Layer 8 of a small transformer language model trained on English Wikipedia (14 layers, counted from 0, width 128).
A neuron's activation on a vector x is SiLU(gate . x) times (in . x), where the dot is the dot product.

Input weights of the MLP neurons that the questions are about. A number n stands for (n - 500) times 0.00091.
n14 gate: 542 577 833 522 309 588 120 335 452 357 586 385 705 377 517 675 452 619 784 419 509 534 733 697 447 517 496 443 413 366 313 328 504 172 517 246 777 600 323 473 565 553 531 518 331 868 394 319 585 607 496 413 425 491 526 596 592 563 617 572 289 129 397 429 522 596 297 487 252 517 308 595 426 567 441 546 415 706 457 431 585 294 588 429 427 381 658 161 463 458 409 549 822 717 721 535 509 466 456 522 417 315 421 543 430 717 433 416 508 362 459 452 382 447 365 582 337 601 260 404 504 483 425 504 565 549 417 504
n30 gate: 524 474 628 789 400 617 377 864 465 706 672 334 399 549 382 592 414 601 543 321 541 690 425 737 721 544 590 417 479 208 560 649 522 397 590 571 608 682 447 763 725 258 253 669 598 660 559 522 601 610 428 575 545 550 568 394 315 693 457 748 614 257 487 423 230 496 412 189 349 326 396 589 437 427 362 573 459 375 509 433 247 421 726 239 719 657 491 478 622 445 454 597 149 704 457 220 473 552 538 436 594 302 572 461 384 551 645 556 530 479 492 710 253 586 294 602 315 737 441 500 626 427 558 548 488 207 522 432
n41 gate: 352 634 493 396 433 244 376 541 647 496 435 681 399 636 685 496 404 384 412 628 624 492 614 472 388 641 421 397 301 561 571 425 532 361 337 254 351 573 541 606 776 467 426 622 586 512 487 549 399 322 657 292 373 918 500 486 745 346 327 584 346 459 512 521 351 642 467 547 594 446 608 765 384 646 479 516 471 413 423 324 484 638 700 437 524 570 645 241 515 652 585 352 512 417 402 456 312 520 310 618 368 245 368 649 516 504 493 603 519 420 317 578 640 270 397 520 504 271 375 372 488 512 393 556 529 105 229 342
n83 gate: 555 369 609 627 538 415 520 316 467 550 237 605 326 478 580 601 157 604 360 396 619 489 445 352 693 406 281 387 321 462 444 645 511 671 230 373 418 515 562 653 533 604 444 689 573 343 526 759 402 431 574 544 557 428 493 536 369 535 310 667 625 504 546 425 567 323 347 355 578 422 583 454 476 447 675 521 337 372 526 577 349 551 531 380 377 422 489 435 580 464 402 382 665 504 602 404 518 536 506 379 662 380 326 756 385 369 337 603 385 452 517 349 504 677 456 445 500 407 388 637 381 575 411 579 235 552 600 655
n124 gate: 470 511 328 608 546 720 603 813 628 684 622 385 555 381 379 456 335 643 555 610 426 619 478 362 670 687 634 647 713 395 264 392 549 662 473 659 336 807 100 605 494 393 568 431 305 435 397 745 313 296 455 293 500 361 523 347 532 209 650 737 531 256 271 632 166 57 533 645 691 725 489 847 257 328 517 656 730 603 622 517 560 40 629 274 472 630 675 423 447 674 96 164 271 517 323 349 824 478 495 592 95 483 381 154 404 355 657 277 473 537 660 668 421 248 669 249 324 531 537 404 591 251 460 797 559 23 264 490
n158 gate: 500 512 339 534 633 454 642 491 560 500 521 524 485 576 500 661 737 500 624 536 580 430 512 354 491 512 609 503 532 435 639 497 393 567 547 395 475 446 632 450 449 295 411 581 328 435 386 614 467 363 573 409 544 328 521 562 468 582 578 556 472 488 546 627 304 377 476 459 455 537 540 601 454 503 182 494 459 336 536 542 482 491 422 439 476 457 338 446 623 562 431 340 530 503 532 535 261 616 505 581 393 590 592 461 729 628 601 376 425 545 425 321 463 494 363 328 331 458 405 338 574 509 298 339 441 651 494 530
n216 gate: 527 298 365 487 445 428 435 625 691 573 521 680 422 576 426 434 259 591 651 263 525 359 550 414 686 209 596 555 599 762 352 428 508 456 512 356 546 704 579 548 923 551 584 723 458 679 496 761 492 401 609 213 424 599 424 526 520 355 484 689 672 397 544 470 386 729 616 104 561 475 351 381 268 532 357 448 727 549 446 488 361 360 535 476 800 724 534 389 638 563 247 487 459 555 732 248 421 582 496 457 299 479 256 602 525 464 523 431 369 598 556 400 349 645 521 579 407 519 317 416 627 419 466 418 537 420 429 511
n247 gate: 505 440 523 605 553 165 663 569 388 679 247 601 127 583 725 148 513 335 462 487 570 454 470 109 801 458 421 492 401 452 599 531 297 621 487 691 125 663 487 558 329 296 734 429 887 261 649 509 424 428 665 354 453 429 679 523 421 218 306 513 476 385 496 575 613 379 350 583 789 483 545 504 569 285 312 612 487 375 791 470 508 423 369 280 598 426 583 602 630 599 500 313 613 421 467 349 457 365 478 527 500 457 352 310 595 425 484 471 455 411 492 474 348 443 483 345 399 564 377 517 592 508 430 424 462 513 517 403
n280 gate: 446 525 565 610 698 551 477 640 464 552 453 507 397 529 734 741 610 559 581 542 438 232 514 472 507 433 606 497 438 541 503 485 874 497 524 389 533 461 675 829 493 257 482 482 486 588 683 303 266 511 598 371 447 333 507 487 528 497 521 626 338 429 359 659 536 507 454 600 338 420 632 620 463 714 437 524 415 469 557 478 687 518 453 618 727 354 645 365 320 567 589 534 602 679 341 513 371 437 613 489 504 404 500 701 475 493 458 835 538 392 449 594 518 448 659 464 398 618 610 402 522 444 718 521 630 401 402 542
n283 gate: 487 516 543 532 533 496 515 600 532 458 579 578 500 359 437 673 674 555 360 347 278 585 548 500 524 339 789 410 451 493 702 516 606 616 434 405 710 349 595 666 591 339 403 414 237 512 317 603 527 531 436 564 580 414 645 461 477 281 707 566 152 330 409 373 278 384 631 305 559 424 384 599 447 550 310 646 508 643 528 544 523 551 511 435 512 222 492 547 485 571 364 483 418 598 546 536 377 480 611 406 604 330 391 308 612 592 605 426 477 283 466 188 347 614 384 86 317 466 538 632 638 369 262 347 398 605 793 568
n285 gate: 607 524 557 447 408 447 490 291 503 426 493 626 517 377 414 438 412 503 497 507 553 608 649 428 659 507 452 373 178 510 440 475 582 500 578 565 419 410 617 420 448 458 644 582 670 293 646 258 404 586 528 580 439 608 458 429 517 430 497 460 356 327 527 361 680 712 611 527 715 504 507 384 438 483 507 637 281 615 379 611 497 752 339 470 696 718 437 614 457 519 629 778 605 532 533 553 521 469 692 400 511 355 514 414 377 688 582 622 762 582 264 483 489 507 472 413 496 490 434 419 489 520 461 469 638 613 685 663
n294 gate: 561 639 623 481 446 350 307 451 602 570 523 351 526 642 567 455 569 656 526 526 577 559 764 526 527 519 556 450 677 429 380 508 556 445 489 315 485 496 451 386 560 527 343 547 583 489 434 485 601 654 626 561 378 751 577 574 614 427 311 382 646 474 489 574 650 599 375 522 451 466 500 446 575 642 559 347 449 618 334 428 429 432 637 624 635 535 416 395 611 416 507 484 167 635 336 281 337 329 468 254 294 121 412 485 236 434 273 496 518 436 417 405 565 492 431 504 446 521 373 500 550 555 44 396 547 280 691 333
n14 in: 548 503 305 516 484 529 740 455 580 332 561 326 360 321 364 490 543 497 286 604 618 519 551 290 477 601 547 503 371 618 626 441 424 488 453 580 520 500 442 631 526 458 451 500 551 575 589 564 392 436 409 568 397 620 510 688 556 540 614 533 580 372 491 464 630 627 625 525 497 477 600 641 457 556 390 497 662 625 596 449 642 529 473 379 570 643 376 828 476 649 469 433 390 484 358 349 481 551 285 398 668 627 419 421 455 494 547 569 543 443 442 597 494 325 588 548 546 819 497 425 379 475 428 478 540 647 438 529
n30 in: 617 507 626 675 492 493 527 753 313 596 591 432 431 589 301 731 541 446 697 435 437 578 449 348 474 308 379 490 560 624 560 690 601 411 635 760 422 441 449 393 609 481 459 572 595 593 567 416 666 746 504 478 628 602 779 387 294 397 556 477 854 577 476 304 515 302 518 391 679 537 390 398 285 359 515 468 696 361 460 394 302 576 517 443 634 493 307 471 497 386 319 534 443 620 570 500 518 468 525 560 504 656 567 453 470 698 473 603 538 689 507 518 404 496 733 493 325 558 483 419 638 568 426 619 590 507 518 625
n41 in: 603 466 550 673 596 525 574 420 441 399 555 664 435 493 339 288 553 408 653 480 602 628 428 630 433 425 522 571 454 376 463 475 435 530 487 549 553 234 658 540 531 546 472 561 375 554 443 472 633 490 388 601 564 704 574 448 124 574 587 461 561 707 526 340 321 497 597 643 701 388 637 523 516 630 522 617 336 507 462 503 684 359 397 380 469 489 511 723 480 401 378 709 480 539 657 522 448 408 647 361 842 479 581 572 486 543 623 372 246 659 407 437 630 639 594 434 571 636 480 483 553 631 644 469 561 493 535 628
n83 in: 599 526 710 713 252 420 570 560 503 500 599 366 539 614 654 739 513 491 558 503 406 552 586 611 493 287 488 348 643 388 468 470 516 314 342 485 470 530 404 697 645 477 473 524 507 432 520 457 549 562 396 646 500 527 423 485 571 590 424 610 372 421 522 640 433 298 569 401 329 674 494 503 462 535 569 490 538 568 289 507 406 392 589 622 451 567 641 530 635 202 472 507 646 679 564 563 563 666 545 439 517 661 641 396 467 391 305 697 481 565 253 420 460 395 440 381 635 469 589 634 466 535 544 562 550 500 614 622
n124 in: 426 393 479 449 294 426 507 597 643 661 473 610 660 613 622 523 531 436 330 690 614 673 523 592 508 439 610 562 766 515 556 524 519 433 346 452 578 481 727 375 673 543 504 416 504 496 504 265 382 389 496 550 426 400 449 592 433 690 589 588 297 458 666 357 328 586 581 589 618 706 616 452 328 332 440 489 464 320 662 179 489 653 600 396 871 457 488 588 515 139 515 833 481 547 437 852 492 439 451 575 418 534 418 489 593 545 556 545 474 522 555 403 723 674 473 284 390 384 415 640 528 579 496 568 698 484 469 469
n158 in: 454 523 440 339 436 353 500 384 490 398 602 487 516 527 660 656 651 536 358 425 580 542 451 503 577 353 710 515 456 351 687 440 506 426 619 670 460 526 405 483 421 373 393 704 417 545 453 490 529 431 457 513 461 428 761 421 692 487 376 497 518 313 427 510 373 596 408 548 403 663 609 513 406 627 620 513 483 478 589 513 425 238 466 366 529 564 547 477 556 347 616 373 406 712 548 515 394 630 427 568 487 758 597 529 597 455 563 506 440 553 440 414 567 473 350 276 685 503 573 720 601 388 400 321 410 534 823 446
n216 in: 370 526 593 369 632 500 480 566 581 643 423 431 496 433 529 533 522 352 233 507 347 625 338 343 478 558 517 376 408 462 362 276 620 336 425 425 444 776 603 623 610 515 634 435 415 421 379 529 609 489 727 758 405 256 481 464 500 443 479 260 568 324 398 258 664 482 346 525 344 578 493 394 608 688 354 603 599 253 540 695 504 632 398 735 464 485 556 317 430 569 486 466 532 590 436 517 459 565 537 511 396 518 440 435 333 578 627 740 493 393 535 467 198 413 500 478 361 462 781 467 384 339 343 312 419 372 511 586
n247 in: 619 652 468 361 521 426 606 199 455 348 497 665 696 496 479 631 418 573 421 647 525 534 778 669 401 345 417 477 473 638 577 408 421 290 412 379 415 382 441 478 667 648 408 504 653 595 475 590 528 483 482 493 506 619 507 509 608 763 238 345 490 576 660 557 387 611 476 466 342 489 323 533 358 453 493 809 698 480 448 500 534 542 552 396 610 606 666 476 510 646 500 428 347 415 470 399 573 500 382 572 447 535 419 527 437 507 541 320 443 575 553 732 486 539 514 563 603 614 623 317 671 588 521 473 666 464 619 714
n280 in: 573 503 639 503 634 653 530 352 579 506 565 455 555 570 451 694 520 581 461 590 480 420 565 367 473 516 446 518 400 543 465 610 406 436 389 462 580 408 608 398 490 596 553 388 585 244 560 373 684 588 560 559 596 639 520 317 468 639 519 595 639 614 343 331 257 414 588 623 542 477 444 418 506 525 442 415 693 484 520 329 674 611 269 560 594 620 653 663 615 477 472 728 644 624 513 497 346 374 528 331 513 533 407 729 345 506 417 388 575 645 437 639 377 574 556 825 577 528 419 487 503 535 377 423 546 507 490 583
n283 in: 448 645 728 489 196 584 451 647 380 351 451 478 622 363 318 596 874 582 474 651 435 580 507 504 420 467 427 451 604 486 352 450 555 518 500 480 591 594 526 590 571 435 409 395 541 375 650 302 367 322 489 444 565 481 256 540 318 446 272 585 379 317 539 531 550 718 369 536 684 413 634 360 209 522 656 533 457 617 496 598 596 396 493 460 489 485 682 243 461 256 586 418 419 588 616 527 289 227 522 616 625 414 242 348 439 337 493 533 511 468 575 447 492 469 655 417 469 405 687 511 462 595 280 345 497 542 424 649
n285 in: 457 428 572 448 225 588 517 453 584 507 638 593 676 478 478 414 733 483 746 457 367 514 518 482 500 288 617 684 597 503 388 408 511 433 662 736 596 442 330 580 402 250 544 496 529 518 500 587 665 453 412 576 650 395 555 214 535 482 549 402 236 229 517 784 541 433 420 406 607 375 510 420 373 546 458 356 616 663 449 664 521 460 497 307 371 526 629 547 559 555 510 319 422 478 531 638 569 532 626 605 298 511 419 486 478 489 589 546 344 555 378 621 342 530 555 518 470 309 271 258 552 348 412 346 538 611 679 552
n294 in: 689 594 558 476 389 707 638 473 446 497 758 507 520 503 631 577 400 463 803 547 379 338 585 349 579 507 466 497 679 420 471 510 403 559 457 488 497 418 530 436 449 603 276 493 418 490 250 578 376 497 459 640 556 792 445 352 619 500 474 511 606 625 549 538 621 441 524 421 635 514 728 523 271 628 578 480 405 748 612 534 694 449 519 447 365 424 497 460 652 509 487 401 483 483 457 408 306 457 364 388 387 669 538 527 270 484 528 281 685 497 416 445 603 472 366 568 462 522 523 397 462 470 538 343 311 552 298 433

Each question shows a token from some text and the vector x that enters the MLP there. A number n stands for (n - 500) times 0.0056.

" |": 519 564 473 468 455 610 646 519 596 446 551 357 574 521 582 467 392 575 530 483 400 488 624 519 506 514 451 731 595 649 519 392 490 461 576 525 606 483 424 542 495 557 460 549 421 516 437 569 638 551 456 548 497 427 338 518 450 462 462 519 567 471 557 565 559 444 500 544 456 252 532 460 577 462 496 385 601 449 519 542 624 493 478 581 326 335 461 516 404 685 492 517 427 463 454 623 547 500 207 483 637 553 490 560 625 459 572 553 527 457 655 553 464 407 471 560 521 485 566 420 422 333 652 470 453 504 495 550
Which neuron fires most, and how strongly? n30, at about 0.2

"\n": 625 424 418 411 451 572 564 417 583 442 467 511 434 555 500 478 529 496 439 582 428 484 483 469 430 408 451 497 650 572 517 502 559 529 534 305 727 606 585 554 510 538 452 583 584 399 556 475 580 624 504 558 535 512 396 556 455 481 360 430 454 487 525 503 514 440 401 453 331 314 408 617 548 455 540 445 540 460 478 558 642 571 635 543 311 535 346 493 539 530 601 377 512 389 565 624 544 543 397 551 433 528 528 475 569 387 302 697 410 488 404 497 399 482 426 464 557 511 708 646 481 633 484 621 575 549 484 412
Which three neurons fire most, strongest first? n83, n30, n124

"s": 477 457 420 535 476 492 676 456 398 597 525 551 645 470 462 507 533 549 606 511 468 558 593 565 501 601 433 537 496 533 450 470 591 359 506 418 512 572 491 551 569 521 535 583 379 596 607 482 518 604 528 712 494 467 409 842 433 485 494 430 531 623 509 493 512 515 470 578 446 427 331 589 469 496 580 496 594 481 518 525 447 557 542 537 438 545 495 510 607 563 513 515 269 556 329 448 588 557 251 578 482 467 460 457 683 487 477 472 256 532 405 547 444 490 525 493 433 612 405 488 445 310 410 430 615 523 491 619
Which neuron fires most, and how strongly? n14, at about 0.31

".": 485 556 418 491 423 611 462 642 484 481 661 414 602 396 525 613 576 600 572 480 341 525 498 667 452 520 496 605 653 362 331 461 631 516 573 472 550 568 468 416 477 501 370 536 375 543 536 405 614 519 378 401 411 450 312 339 530 589 503 485 621 566 370 493 512 557 480 438 493 478 519 449 507 503 658 485 597 537 374 396 664 555 467 642 322 383 471 501 489 592 501 410 540 464 364 647 474 543 442 592 502 505 538 616 495 474 497 565 429 451 619 576 595 528 592 630 474 561 594 516 539 443 631 390 479 538 499 434
The neuron with the highest activation: n41

" argued": 547 613 665 471 413 551 270 488 533 491 490 493 662 485 565 403 429 496 467 502 581 491 407 542 492 500 485 399 447 559 515 429 604 345 514 394 536 578 607 579 624 469 385 509 581 453 644 479 517 529 480 691 405 387 376 707 430 507 511 565 306 430 533 606 569 380 582 539 450 382 460 461 448 373 533 600 449 682 493 528 409 506 589 569 487 395 513 521 536 479 475 609 333 493 509 549 536 453 330 418 585 524 501 537 628 488 324 441 388 393 497 470 543 520 502 531 604 612 417 528 496 540 449 403 761 483 373 512
Which three neurons fire most, strongest first? n158, n14, n283

"on": 442 554 647 504 469 411 543 472 431 575 598 442 448 625 480 588 396 462 523 443 529 511 461 458 522 562 461 560 572 520 581 424 482 373 552 454 474 471 642 513 561 493 451 530 408 598 645 622 620 615 651 632 551 441 450 826 507 642 446 539 630 459 577 483 733 552 292 478 519 579 421 482 441 411 461 211 622 419 570 549 532 541 459 469 439 448 459 474 488 427 572 568 530 545 610 567 512 576 256 463 552 448 579 513 520 481 466 587 561 510 425 485 590 456 490 546 467 585 442 504 485 484 644 397 670 539 555 622
The neuron with the highest activation: n14

"re": 506 421 427 483 510 517 363 666 352 414 482 470 418 528 217 466 431 452 566 516 347 582 497 504 487 451 586 651 538 496 518 449 563 194 620 545 510 222 539 381 472 485 541 447 533 411 678 537 645 604 451 426 461 500 378 424 552 625 436 563 462 348 301 390 558 276 454 421 514 419 518 382 445 512 500 441 502 457 530 459 428 451 509 510 554 394 552 458 557 446 616 474 758 506 543 542 324 557 632 313 537 517 673 647 400 540 541 665 639 516 506 497 440 306 507 631 348 575 459 493 452 579 438 310 574 473 533 601
Which three neurons fire most, strongest first? n30, n280, n285

" Association": 387 455 605 411 479 433 583 501 428 590 523 454 634 541 305 640 544 470 551 462 404 494 571 622 527 645 304 442 526 480 509 445 564 495 580 509 494 369 547 512 507 509 504 513 536 566 519 485 462 498 661 629 415 522 351 650 474 394 485 561 653 589 508 396 439 435 363 371 551 599 286 405 466 543 592 496 621 482 580 470 431 537 450 581 545 615 510 478 588 512 495 511 430 476 463 501 539 571 292 489 566 679 469 402 618 459 302 519 463 560 387 613 560 431 476 542 563 517 477 543 506 473 580 368 743 454 630 656
The neuron with the highest activation: n30

" focus": 464 533 558 448 503 675 276 292 528 483 375 452 561 503 512 410 426 501 550 483 449 540 347 370 529 485 481 450 580 542 485 491 589 407 558 439 726 386 502 536 461 525 362 469 494 632 503 505 547 553 562 521 439 338 392 553 540 375 466 633 152 540 666 537 649 460 463 484 485 405 404 347 515 444 443 464 543 661 296 539 670 549 568 550 624 428 531 510 615 485 558 647 550 466 498 502 380 510 473 471 728 560 535 696 678 468 460 507 592 477 448 451 441 549 457 433 335 520 568 496 585 559 454 459 659 500 464 679
Which neuron fires most, and how strongly? n283, at about 0.77

" a": 555 519 694 459 506 496 402 562 603 421 538 467 595 536 581 543 421 497 520 520 647 541 522 520 423 447 470 468 544 432 545 524 560 498 443 467 475 458 623 582 511 459 398 393 395 562 454 546 471 634 572 458 393 538 548 780 390 408 584 562 297 406 340 511 469 583 549 456 331 462 477 585 548 531 599 433 504 586 460 508 536 515 536 625 475 542 519 526 527 484 601 514 641 535 458 668 424 418 149 507 307 472 327 565 460 520 496 585 562 563 483 524 419 547 611 528 466 450 537 464 587 410 353 527 587 377 387 430
Which neuron fires most, and how strongly? n280, at about 0.34

"hip": 485 587 605 479 502 402 352 484 626 479 528 406 500 485 460 557 478 461 466 447 545 547 548 466 465 453 448 551 586 530 632 464 480 388 461 490 610 406 624 596 514 488 451 428 455 550 522 467 591 566 464 677 581 475 437 746 418 563 489 587 516 413 617 518 538 460 500 520 461 417 394 442 476 579 459 420 528 459 447 616 404 512 430 573 459 577 503 402 631 412 561 608 516 496 527 588 495 571 149 398 494 451 659 500 494 464 319 558 412 450 422 541 441 648 468 389 554 628 571 517 495 541 593 513 656 467 542 736
The neuron with the highest activation: n83

" formal": 425 519 820 578 445 585 521 546 384 475 486 468 392 601 515 498 492 383 477 479 512 609 480 743 603 423 292 469 516 470 435 502 480 630 453 667 489 547 584 472 451 435 469 479 501 557 408 559 670 440 525 618 448 522 284 631 463 526 426 354 467 516 378 480 559 437 533 443 452 599 382 519 529 513 501 435 535 604 440 462 342 499 516 499 549 439 457 336 610 395 488 628 656 553 579 691 379 557 321 380 407 566 563 619 409 440 551 524 494 485 473 440 522 546 491 509 421 453 458 573 551 509 498 380 559 571 545 400
Which neuron fires most, and how strongly? n83, at about 0.56

" Who": 471 537 595 449 409 500 503 599 429 596 650 426 529 512 411 449 486 382 506 539 518 592 530 529 498 544 389 333 395 493 554 524 568 458 583 530 591 608 616 377 425 464 487 516 486 277 524 455 566 583 604 526 506 439 277 548 372 427 574 637 492 515 630 390 505 578 375 549 384 516 445 487 574 401 363 434 445 511 503 571 453 639 541 539 485 620 461 484 605 374 653 374 439 493 499 424 539 484 281 494 558 618 594 491 781 504 482 474 360 653 467 429 394 451 470 565 598 469 384 489 400 584 527 532 623 618 516 573
Which three neurons fire most, strongest first? n294, n30, n41

"itt": 735 298 497 382 443 440 572 395 374 583 506 547 540 520 287 525 632 552 417 606 306 481 577 481 528 612 346 465 485 641 571 430 540 460 575 569 329 412 578 404 393 544 520 676 482 296 658 417 419 413 572 509 368 506 493 467 474 514 507 403 427 460 641 395 473 561 581 492 455 677 488 398 520 518 405 571 494 600 579 558 545 601 474 433 517 536 494 516 641 384 526 475 539 504 552 442 522 486 288 443 520 434 536 518 546 499 447 540 554 565 430 458 417 496 630 543 385 740 489 485 467 597 400 457 567 407 590 491
The neuron with the highest activation: n247

" the": 519 451 661 532 454 402 546 473 466 558 520 443 591 524 568 647 514 538 502 467 523 508 442 505 536 491 669 323 518 439 573 387 544 423 459 615 335 336 504 364 475 412 478 489 512 541 439 468 448 559 552 491 460 476 493 821 540 443 487 505 417 562 482 540 511 483 466 395 445 648 437 572 537 491 566 408 437 499 445 414 604 527 483 586 473 381 452 495 492 506 604 485 544 518 630 600 491 498 175 629 433 563 550 283 530 393 475 545 552 524 591 439 263 531 560 405 491 496 565 558 339 364 556 557 600 470 436 261
Which neuron fires most, and how strongly? n285, at about 0.17

" Ul": 585 473 455 439 499 662 502 722 537 552 526 441 696 581 320 416 513 355 476 520 558 585 434 587 546 511 363 414 378 490 514 369 643 542 545 757 538 536 450 424 445 527 524 563 378 529 497 420 446 491 754 383 454 519 475 549 643 592 533 522 445 431 659 414 432 554 412 556 391 574 502 400 536 527 566 293 488 611 558 546 446 533 527 585 538 593 498 490 600 404 555 484 507 478 543 601 546 580 355 409 546 449 489 562 457 509 613 433 403 693 483 592 453 497 382 466 592 484 434 474 558 455 419 430 502 599 542 495
The neuron with the highest activation: n285

" \"": 640 508 628 598 456 650 524 584 511 413 431 346 571 475 385 636 456 337 440 486 516 472 475 577 482 469 375 589 362 507 433 521 605 472 642 339 581 621 442 426 473 447 332 365 468 539 442 527 515 704 493 476 373 431 508 573 542 472 577 569 433 439 693 507 501 521 632 452 279 366 449 517 640 325 412 514 533 388 542 554 590 551 604 549 462 324 537 598 592 408 442 358 530 526 484 556 451 482 320 468 427 503 432 434 557 366 559 478 491 563 578 451 517 478 571 481 590 458 569 463 492 521 495 534 552 554 510 519
Which three neurons fire most, strongest first? n14, n41, n283

" publication": 638 483 686 470 510 509 349 514 546 457 513 499 677 479 519 559 608 464 451 460 529 602 512 592 570 516 286 635 613 454 521 501 467 408 522 491 471 543 592 560 463 475 447 478 411 616 572 481 402 553 529 579 439 480 414 544 456 582 500 442 516 547 470 525 520 425 438 534 452 549 290 517 507 450 534 504 540 579 461 466 567 431 429 622 535 517 581 569 580 368 596 603 580 529 586 465 516 609 202 477 509 634 514 511 505 348 316 652 418 423 480 461 381 485 595 534 473 580 452 499 521 434 454 488 765 425 410 610
Which neuron fires most, and how strongly? n280, at about 0.18

"ath": 581 520 304 506 486 516 768 469 523 494 623 459 486 579 443 360 496 404 430 605 271 518 566 534 490 536 429 463 488 639 617 604 588 671 520 545 345 515 531 570 543 528 401 649 490 468 446 606 455 501 536 563 504 382 426 548 572 613 536 472 490 479 658 518 649 515 495 683 508 493 470 387 513 648 415 423 582 463 618 517 705 586 531 493 541 543 627 511 593 427 476 551 644 496 564 596 484 333 422 413 604 607 382 484 558 457 474 486 536 546 485 629 399 541 393 460 456 532 466 447 375 728 477 475 702 516 494 293
The two highest activations, in order: n247, n30

" edition": 612 512 592 415 471 515 292 434 590 602 457 444 695 514 467 567 553 556 474 471 511 673 417 488 515 490 266 512 576 432 498 626 503 579 600 526 458 479 605 467 357 525 579 442 397 701 491 414 523 603 546 633 462 390 409 648 489 458 498 319 508 514 660 520 650 636 342 541 515 556 493 556 580 491 469 617 543 460 602 509 470 440 492 597 565 496 546 555 559 446 622 597 591 524 467 503 562 627 293 497 537 640 444 509 529 467 322 592 445 439 437 403 538 522 585 629 483 486 484 487 527 489 587 500 615 473 519 685
Which three neurons fire most, strongest first? n41, n158, n280

" Other": 411 560 585 320 483 554 516 572 423 480 517 310 486 575 410 595 531 450 498 553 554 552 591 479 510 505 418 454 437 402 465 586 513 374 662 541 512 664 470 398 420 509 618 542 434 467 537 483 412 490 631 654 461 421 413 682 495 440 539 508 556 661 510 448 511 475 459 469 435 594 434 522 533 534 589 451 480 640 473 581 424 552 609 607 523 536 561 426 587 400 573 526 537 607 409 681 459 553 202 562 536 527 474 452 668 471 568 400 326 646 481 456 416 569 495 506 511 445 437 443 401 539 697 411 712 620 487 456
The two highest activations, in order: n41, n247

",": 480 484 551 440 415 458 302 481 439 565 579 462 618 505 544 611 445 486 490 495 632 486 484 483 386 458 531 434 610 477 474 469 524 291 501 468 542 641 467 438 451 445 600 510 314 612 439 476 552 556 528 515 350 471 510 623 545 608 472 453 373 589 580 623 570 541 395 476 633 528 456 666 555 472 544 544 425 516 521 550 436 484 597 476 532 568 584 522 596 737 576 473 480 464 375 344 495 585 293 449 376 474 618 523 335 433 424 514 468 386 478 506 506 593 395 610 464 510 570 508 498 317 572 434 692 427 574 501
Which neuron fires most, and how strongly? n294, at about 0.39

"|": 525 563 541 409 520 585 572 508 531 517 535 406 530 502 500 579 608 457 515 488 474 504 596 507 489 521 562 533 619 617 568 412 599 409 631 507 444 469 488 438 472 616 443 442 464 394 377 442 494 525 539 527 539 392 634 654 586 452 377 370 634 544 464 478 513 465 545 405 437 454 463 411 505 523 449 499 657 549 560 487 631 537 451 625 422 489 417 574 525 611 531 479 513 464 541 528 454 577 123 516 498 595 618 477 677 447 558 565 642 421 600 600 487 482 463 631 408 433 552 556 527 300 491 399 488 581 570 511
Which neuron fires most, and how strongly? n41, at about 0.43

"ments": 625 551 413 534 556 567 713 430 498 531 520 352 558 424 409 428 540 547 589 556 443 610 614 391 451 491 504 539 501 531 555 497 575 507 615 485 563 566 495 506 571 396 419 411 370 582 532 581 578 548 572 638 464 327 157 686 502 573 514 377 457 619 720 491 643 487 582 545 377 466 386 372 522 380 522 231 620 394 598 557 544 585 457 404 380 489 621 439 528 491 522 546 429 531 604 552 506 564 348 381 427 414 482 619 578 456 498 487 545 486 378 557 452 492 482 481 476 567 434 554 413 507 560 607 709 510 489 537
Which neuron fires most, and how strongly? n41, at about 0.14

" Cam": 500 416 476 417 371 453 397 446 428 525 682 454 617 606 485 472 521 397 503 456 638 538 598 328 584 586 508 531 600 715 565 459 547 612 541 549 474 567 626 634 411 515 414 565 445 546 625 510 476 485 486 481 496 384 509 631 548 508 507 514 441 343 621 536 463 485 581 729 283 433 385 402 410 659 489 300 507 554 446 628 477 465 615 429 579 424 452 560 619 508 636 531 514 539 508 545 527 473 544 431 456 610 502 527 566 451 455 614 428 617 518 465 514 618 492 496 580 338 496 370 478 492 530 408 606 428 562 517
Which neuron fires most, and how strongly? n158, at about 0.22

"i": 597 364 423 397 511 721 874 620 505 525 620 594 559 629 505 355 459 291 505 588 413 421 561 574 505 541 417 409 517 590 543 501 571 525 458 545 479 634 430 452 466 446 432 565 531 378 503 534 568 521 463 569 395 504 299 671 352 509 439 455 571 520 480 522 432 569 564 574 488 405 454 588 547 495 542 616 485 562 356 499 643 617 499 542 512 379 566 535 446 549 554 501 638 427 422 501 481 500 408 496 532 589 514 597 521 501 545 563 623 616 439 532 539 547 433 694 614 662 551 348 604 495 497 513 600 403 492 473
Which neuron fires most, and how strongly? n158, at about 0.23

"18": 639 662 411 498 508 630 528 562 644 369 732 465 663 432 441 606 504 510 531 548 293 531 446 581 466 404 495 560 645 482 480 431 418 419 572 502 663 546 469 516 478 538 309 553 401 545 555 581 604 535 328 513 519 422 313 459 443 524 534 389 562 466 479 580 570 359 523 578 460 369 575 537 502 551 569 428 582 554 466 544 533 478 455 563 165 430 538 443 511 521 502 502 716 502 390 641 516 492 401 497 473 570 511 610 541 389 490 436 666 525 558 480 512 514 543 572 514 445 569 392 378 370 695 459 393 458 497 367
Which neuron fires most, and how strongly? n30, at about 0.18

"\"": 619 480 499 568 515 510 433 486 497 527 507 577 494 471 413 489 509 528 522 553 483 482 499 547 487 458 333 354 521 524 491 475 536 501 467 393 564 666 594 475 497 502 468 429 506 589 483 431 586 606 573 555 339 565 598 791 407 556 526 453 519 492 634 551 515 541 492 444 396 472 343 517 615 458 493 459 529 406 510 519 396 568 505 466 548 465 511 507 577 609 469 542 405 466 458 386 640 592 159 386 437 479 395 510 328 532 451 595 242 506 518 409 458 578 507 551 609 500 602 342 497 452 299 439 631 513 576 677
Which neuron fires most, and how strongly? n216, at about 0.88

"ural": 516 596 538 465 412 452 756 493 481 495 518 334 330 579 389 530 585 376 526 578 467 521 615 463 535 464 533 516 530 451 572 474 425 555 613 564 429 487 566 437 586 487 604 558 454 391 424 576 541 547 639 572 447 292 454 773 521 604 493 486 482 482 406 442 585 455 401 601 489 712 417 520 544 537 541 317 522 545 554 565 542 517 523 619 537 491 463 381 488 400 477 459 524 552 600 507 496 652 342 529 559 630 607 357 725 432 562 486 335 470 445 524 561 540 381 399 418 580 611 428 491 465 592 482 650 592 460 514
Which neuron fires most, and how strongly? n158, at about 1.1

" cent": 443 581 505 441 525 401 296 465 431 727 504 428 511 479 373 592 460 491 519 533 358 581 594 383 498 562 385 523 467 554 633 567 556 435 544 680 566 557 718 543 496 557 567 531 460 386 473 498 522 525 600 441 445 563 463 615 519 610 537 450 502 432 483 451 595 340 530 499 475 432 361 423 514 660 501 438 501 569 495 451 466 443 611 550 618 495 555 563 654 474 459 487 326 583 489 677 469 621 334 470 665 642 606 619 622 489 331 655 233 514 445 446 652 463 389 500 440 387 432 457 431 499 535 491 515 644 563 529
The neuron with the highest activation: n83